Layer 5 of a small transformer language model trained on English Wikipedia (13 layers, counted from 0, width 96).
A neuron's activation on a vector x is SiLU(gate . x) times (in . x), where the dot is the dot product.

Input weights of the MLP neurons that the questions are about. A number n stands for (n - 500) times 0.00089.
n57 gate: 424 479 336 488 780 659 642 500 642 517 471 417 484 456 696 496 686 612 571 593 530 592 571 570 776 512 394 517 408 326 455 620 436 564 330 532 422 365 609 481 389 172 808 500 592 740 698 467 574 195 326 567 623 627 521 349 386 287 459 294 550 353 204 350 395 373 291 550 644 365 325 500 605 830 385 386 546 626 517 517 685 628 349 504 537 820 688 492 588 550 418 414 543 429 500 534
n87 gate: 213 578 546 454 582 423 750 568 676 474 559 496 546 608 457 496 624 509 316 327 570 530 565 538 313 517 634 261 444 739 114 492 606 426 585 629 309 621 668 561 542 342 581 569 479 640 420 702 827 492 410 422 513 409 461 239 529 150 356 602 441 509 564 462 500 403 260 620 843 462 342 619 573 297 508 609 354 720 610 594 422 593 500 517 713 543 706 415 357 590 610 740 768 470 322 470
n113 gate: 305 452 450 340 397 530 409 640 526 221 521 295 542 769 551 411 409 351 530 582 591 848 461 635 383 722 705 419 526 658 521 373 601 278 543 238 373 604 336 557 420 512 286 353 440 419 360 576 415 425 521 638 656 417 534 357 349 559 631 644 462 487 723 598 526 487 332 599 542 601 658 602 380 479 101 584 401 301 241 500 444 882 467 664 585 594 538 377 837 655 504 592 417 487 432 603
n174 gate: 513 437 345 328 713 483 411 599 625 462 492 508 843 464 417 430 540 574 641 668 691 387 462 360 743 463 528 683 521 496 682 785 474 504 417 512 611 546 559 530 209 407 354 357 638 496 710 701 508 366 737 517 500 754 370 500 549 373 438 570 607 252 625 309 450 365 631 650 661 427 325 550 391 764 552 594 362 462 491 475 256 657 528 242 401 645 365 714 660 441 262 549 739 383 508 420
n206 gate: 436 603 509 719 374 655 500 738 577 437 624 514 860 621 703 543 561 203 423 383 525 408 165 842 275 423 783 188 572 687 586 581 435 559 567 271 270 524 301 694 538 425 220 252 510 347 409 495 275 453 385 461 628 613 476 581 481 524 366 471 553 656 674 452 364 320 557 553 533 108 476 510 592 486 597 562 636 407 253 587 583 639 301 557 442 163 296 128 276 573 652 571 564 268 672 553
n223 gate: 417 437 552 424 660 26 280 529 548 510 428 712 306 612 408 610 491 356 745 261 294 408 529 405 373 481 316 409 674 409 634 744 545 456 413 514 414 363 490 655 694 355 625 763 505 591 748 614 514 472 687 287 566 476 597 633 599 552 366 223 314 773 312 380 485 316 865 384 500 661 625 529 490 758 495 604 776 763 293 350 802 371 338 296 644 466 656 758 641 466 263 552 357 461 243 471
n235 gate: 612 581 487 561 398 544 272 483 283 607 355 376 656 757 527 588 526 469 747 357 113 473 420 273 543 862 448 707 403 522 570 469 760 356 677 178 465 401 447 710 687 711 518 527 469 623 504 661 403 638 628 527 217 576 429 652 500 517 439 522 548 290 447 473 282 578 765 438 447 452 589 416 589 566 293 496 349 822 709 575 290 662 220 639 504 354 535 583 545 482 426 400 541 668 312 447
n307 gate: 403 560 406 482 445 518 526 706 782 491 469 568 549 715 132 612 649 441 328 752 491 459 468 589 677 486 340 505 246 690 302 653 486 398 559 557 513 440 450 492 451 698 378 633 673 532 522 759 563 624 414 308 496 325 454 478 616 263 239 617 212 413 418 713 568 549 669 659 563 260 532 311 518 504 461 705 162 404 272 754 362 68 556 540 333 609 478 478 665 682 504 420 598 518 267 267
n328 gate: 648 433 380 676 307 542 509 477 815 590 128 603 574 586 392 556 650 495 537 590 342 491 703 759 614 500 743 565 570 500 630 617 679 548 622 491 346 481 675 740 569 277 692 396 575 523 584 634 751 344 678 509 463 557 467 187 431 537 435 342 588 590 223 327 509 726 611 274 426 307 448 295 174 351 330 366 283 419 389 406 500 211 307 334 626 331 560 365 604 222 639 399 596 228 194 486
n57 in: 707 289 437 386 625 516 239 298 512 383 750 436 516 713 717 663 368 397 564 314 455 512 532 512 558 640 516 504 612 735 500 858 669 553 444 504 575 382 564 575 492 414 500 504 367 747 516 583 468 570 488 669 346 569 778 339 606 500 298 496 560 634 745 536 291 661 469 749 619 547 372 635 383 437 248 343 496 637 537 320 504 635 473 339 528 500 484 726 545 621 512 575 377 564 322 564
n87 in: 491 491 339 732 331 432 610 450 508 365 471 601 492 516 681 629 435 533 647 479 800 475 436 670 406 693 574 504 500 592 521 279 522 410 500 361 563 581 517 466 475 541 46 572 766 554 842 599 554 414 592 339 770 414 479 442 244 326 788 667 542 466 395 416 635 170 392 449 425 430 685 559 547 529 652 533 627 419 621 466 321 500 339 421 692 324 616 413 355 766 550 674 500 323 641 449
n113 in: 508 666 627 466 588 607 648 462 603 515 666 588 418 559 427 534 426 595 443 573 632 362 535 575 515 584 496 633 324 572 648 545 449 395 332 330 462 384 730 445 594 430 481 600 358 405 194 530 322 362 451 419 658 469 684 481 683 564 474 417 447 469 599 374 308 504 444 891 417 541 412 553 592 198 435 571 573 465 696 450 330 561 277 372 606 591 781 424 874 496 508 481 563 607 523 673
n174 in: 414 426 433 544 354 585 543 316 484 472 556 387 397 305 342 440 539 219 717 374 443 265 675 659 390 295 524 371 294 251 388 484 679 352 351 473 536 345 496 713 492 512 512 675 698 520 384 512 332 476 617 764 261 525 455 460 144 393 592 404 408 410 500 460 561 496 508 585 584 575 581 484 549 360 442 227 407 586 599 706 492 476 562 667 624 367 738 576 663 504 691 464 744 653 496 305
n206 in: 509 548 286 556 513 688 492 805 635 443 509 570 564 534 648 534 247 638 673 671 611 417 583 440 593 530 394 128 374 435 565 832 442 323 365 483 672 381 579 442 590 335 378 592 182 552 552 795 737 309 418 373 603 425 675 436 534 607 638 444 522 513 391 652 749 389 312 387 728 526 274 422 456 293 624 517 452 526 718 400 328 461 442 710 414 526 299 427 254 496 581 543 487 217 646 308
n223 in: 624 620 440 873 475 398 425 383 520 537 464 419 416 559 590 637 366 557 642 743 728 426 299 299 559 508 369 751 691 476 617 690 831 376 459 425 653 554 471 591 508 512 480 656 276 492 500 348 625 448 459 570 300 504 627 652 540 564 524 238 536 294 231 358 508 620 512 382 359 580 472 399 565 544 349 356 668 303 754 345 335 258 481 500 427 573 476 693 319 406 596 704 471 638 484 561
n235 in: 544 881 551 330 500 409 441 774 405 500 358 379 360 642 617 307 450 702 228 601 769 383 461 607 504 677 661 517 665 565 530 182 335 623 647 538 397 316 352 446 168 361 556 474 465 603 397 628 667 479 569 461 355 526 313 475 339 718 504 757 324 412 552 530 396 644 615 478 654 576 474 466 609 440 298 445 409 413 487 708 509 358 550 547 375 478 691 205 644 365 679 568 629 253 594 278
n307 in: 298 557 496 509 696 661 769 705 465 239 496 708 606 659 600 388 315 663 336 469 570 452 583 624 542 690 631 690 574 530 449 530 527 310 353 366 749 500 391 578 423 710 556 434 305 655 526 641 479 390 694 448 479 254 182 585 695 436 491 367 573 391 786 522 805 267 334 613 749 347 587 431 465 526 793 636 478 535 363 396 504 792 450 300 483 483 500 324 329 452 560 483 558 712 487 378
n328 in: 390 335 565 541 420 316 549 372 437 283 504 359 749 798 809 574 359 537 529 327 513 592 282 319 784 604 781 371 387 608 583 376 470 564 567 642 397 525 521 578 500 383 421 563 454 599 595 197 512 463 492 651 484 280 215 516 500 434 401 521 554 610 792 454 383 512 590 663 459 561 450 599 563 298 639 471 663 370 530 492 395 611 540 471 744 442 709 372 475 316 799 381 282 454 311 345

Each question shows a token from some text and the vector x that enters the MLP there. A number n stands for (n - 500) times 0.01.

"va": 565 503 433 513 294 570 281 603 473 412 624 607 529 507 585 530 559 699 497 436 502 375 310 513 486 510 504 497 506 336 483 488 662 377 573 417 561 575 443 250 552 697 476 337 472 486 539 732 529 661 474 324 482 526 394 505 529 541 550 502 395 428 692 457 493 545 558 483 401 461 470 392 402 505 477 477 484 315 411 573 539 467 533 601 394 421 557 608 438 583 571 462 590 534 419 410
Which neuron lights up most? n307

" of": 555 411 428 538 523 535 641 409 555 491 503 438 530 325 487 541 568 733 463 555 498 358 575 522 502 467 514 473 428 452 469 590 533 443 463 609 543 462 470 198 551 584 459 517 563 515 643 518 423 352 620 514 397 394 396 452 360 610 307 385 674 589 476 553 363 546 555 545 544 548 423 421 572 308 647 531 615 464 480 311 535 420 474 471 554 587 506 593 586 456 451 452 503 607 581 440
The two highest activations, in order: n174, n235

"p": 543 538 629 558 506 544 549 444 473 472 704 340 421 477 423 332 638 368 507 305 705 429 552 358 482 460 506 598 564 542 384 403 597 522 316 555 494 479 542 268 436 580 365 400 471 409 497 409 399 579 489 495 473 400 468 536 437 527 477 558 556 299 590 500 222 470 468 512 539 613 579 599 506 552 428 608 503 542 512 517 561 543 401 587 526 481 687 527 475 379 625 619 600 544 618 471
Which neuron lights up most? n113

"th": 577 293 453 482 484 509 450 439 256 366 617 593 492 411 604 634 544 600 434 665 446 524 602 563 480 387 599 426 576 399 433 613 515 321 549 561 653 582 564 285 476 513 488 462 587 304 427 611 524 548 464 401 605 632 351 486 399 537 494 433 444 556 376 531 632 433 580 493 493 611 482 599 216 664 450 396 397 527 498 454 426 445 561 654 292 382 498 456 575 542 461 493 595 524 576 519
Which neuron lights up most? n174

"s": 566 578 543 646 546 446 529 523 367 319 439 584 442 408 416 680 530 565 667 498 592 384 503 421 373 451 554 310 450 454 369 473 549 376 410 579 463 434 531 217 520 514 471 422 465 526 523 450 512 511 435 622 633 405 486 531 336 592 475 481 645 405 651 323 315 476 572 521 582 463 434 489 432 465 655 604 457 364 449 536 446 542 489 413 476 546 392 487 508 389 611 447 379 588 558 506
Which neuron lights up most? n206

"age": 557 453 566 591 595 599 448 537 558 452 408 600 677 387 511 390 599 561 447 536 570 442 552 413 507 465 599 402 676 320 441 649 434 572 463 580 462 461 478 363 454 457 398 506 472 517 219 406 624 500 429 439 609 365 527 437 460 508 716 536 601 361 489 414 479 621 553 430 434 525 494 549 518 603 457 713 559 327 566 335 384 388 441 419 624 601 572 401 433 345 718 519 663 579 607 439
Which neuron lights up most? n328

"est": 533 481 477 461 667 530 521 464 370 557 640 491 394 442 475 617 581 572 614 485 630 549 535 443 442 467 482 298 521 360 545 442 371 559 584 602 590 563 563 301 598 540 549 543 424 686 458 440 674 468 514 530 452 480 442 469 455 422 395 419 483 597 442 380 323 387 602 389 569 608 507 770 531 594 510 492 397 530 572 421 605 502 357 483 457 618 416 362 597 434 611 310 511 447 401 681
Which three neurons fire most, strongest first? n57, n307, n174

" to": 432 518 524 560 599 538 575 481 749 477 637 459 506 436 473 469 517 528 450 663 590 500 496 547 419 472 358 549 467 564 600 466 553 356 376 488 604 455 460 153 455 676 406 555 476 527 511 474 521 456 499 396 517 512 507 423 391 632 567 444 522 410 514 474 534 470 644 469 631 520 562 444 512 455 672 632 447 526 476 541 486 350 387 419 446 518 574 586 539 619 564 359 599 578 591 462
Which neuron fires most, and how strongly? n307, at about 4.2

".": 541 504 546 472 674 322 445 471 481 508 477 455 464 492 576 522 449 438 521 533 534 464 530 487 354 491 492 445 589 375 462 325 594 551 485 431 413 454 490 184 487 612 446 449 409 487 436 422 527 609 405 626 643 574 432 519 414 567 679 448 640 533 353 481 324 435 358 460 555 552 443 535 426 395 728 483 476 536 455 497 596 479 564 454 578 483 465 537 467 429 700 395 553 563 549 493
Which neuron fires most, and how strongly? n57, at about 0.2

"or": 410 683 562 422 300 528 521 502 406 621 652 694 482 478 456 581 606 651 576 586 545 372 655 528 492 483 389 637 733 447 529 489 529 358 571 538 581 434 603 519 521 592 505 485 427 472 290 640 391 638 450 343 602 514 607 563 439 469 709 421 500 428 548 353 385 496 398 630 549 631 433 467 552 554 361 546 334 364 423 545 475 585 402 594 360 518 524 370 517 505 535 417 526 653 690 510
Which neuron lights up most? n113

"script": 476 324 564 493 481 586 548 365 482 508 494 589 666 440 546 493 531 566 575 366 597 421 446 374 548 433 559 407 523 329 536 368 565 341 456 513 424 572 588 225 623 523 586 499 409 441 566 409 619 479 455 446 554 639 419 551 383 555 525 322 563 516 521 451 513 461 464 572 457 636 450 513 459 461 518 486 563 476 552 513 528 649 436 448 830 675 588 416 373 486 423 643 647 468 536 514
Which neuron lights up most? n87

",": 436 443 519 531 468 352 581 429 651 663 652 593 606 387 517 599 478 501 576 590 502 434 551 570 496 360 419 552 401 444 448 465 412 442 396 567 502 379 597 230 449 886 528 495 497 492 589 498 572 471 413 549 522 524 340 425 484 577 488 417 431 536 436 536 370 527 412 473 505 625 428 454 465 485 546 479 491 374 647 428 500 430 483 461 393 365 407 635 441 494 417 476 483 640 587 454
Which neuron fires most, and how strongly? n235, at about 0.56

" F": 440 579 387 430 549 501 473 424 378 327 571 516 340 444 458 514 464 481 372 496 544 403 453 508 529 485 506 492 346 547 548 640 670 431 482 427 599 487 515 91 511 591 501 614 483 491 450 424 561 433 527 573 587 537 500 337 482 545 621 627 578 521 593 566 413 420 505 417 488 488 536 562 401 483 615 474 504 572 526 474 505 485 494 513 500 508 540 552 553 479 378 399 561 539 429 587
Which neuron fires most, and how strongly? n113, at about 0.29

" in": 535 479 531 561 475 536 556 486 471 479 523 592 511 381 529 437 471 529 420 494 495 334 350 574 517 401 412 428 377 586 511 341 552 501 481 459 545 523 530 103 439 551 533 502 472 466 438 531 382 524 527 460 373 461 519 561 385 636 558 428 595 557 498 509 523 486 640 694 530 517 470 574 508 515 542 455 516 548 415 467 565 451 495 410 479 509 576 604 449 414 646 383 495 593 487 740
Which neuron fires most, and how strongly? n87, at about 0.18

"day": 570 566 404 615 479 531 548 357 322 430 434 675 498 394 560 433 462 633 557 408 615 575 475 632 492 394 376 414 411 575 414 414 551 205 599 545 551 553 443 281 430 455 636 623 458 513 582 479 661 554 447 496 442 407 473 555 422 610 395 449 482 510 464 531 516 457 528 455 559 482 518 552 368 574 667 624 511 503 627 678 583 438 562 436 397 503 598 337 559 498 706 490 486 677 442 210
Which three neurons fire most, strongest first? n307, n87, n113

" up": 705 419 455 623 620 505 497 517 382 607 453 623 427 459 456 559 594 560 525 633 496 418 549 424 550 577 455 563 622 602 400 330 546 412 394 579 457 445 569 226 531 494 387 521 524 631 380 437 539 464 565 620 698 317 368 427 349 679 557 501 595 425 462 467 573 473 608 513 592 416 440 488 441 481 548 409 564 592 351 623 435 418 453 435 530 414 632 543 510 409 619 467 557 670 504 418
The two highest activations, in order: n328, n206

" B": 507 564 438 403 457 452 421 523 454 421 554 516 345 463 547 549 462 524 436 568 627 618 503 420 564 486 471 529 532 411 442 354 551 333 497 464 538 349 571 89 261 543 423 476 518 507 427 407 601 371 466 537 532 324 353 422 555 576 595 505 536 581 520 404 472 506 561 472 307 474 551 497 482 467 467 512 469 537 490 416 465 465 473 445 546 470 485 507 533 454 479 574 408 496 494 450
Which three neurons fire most, strongest first? n113, n174, n57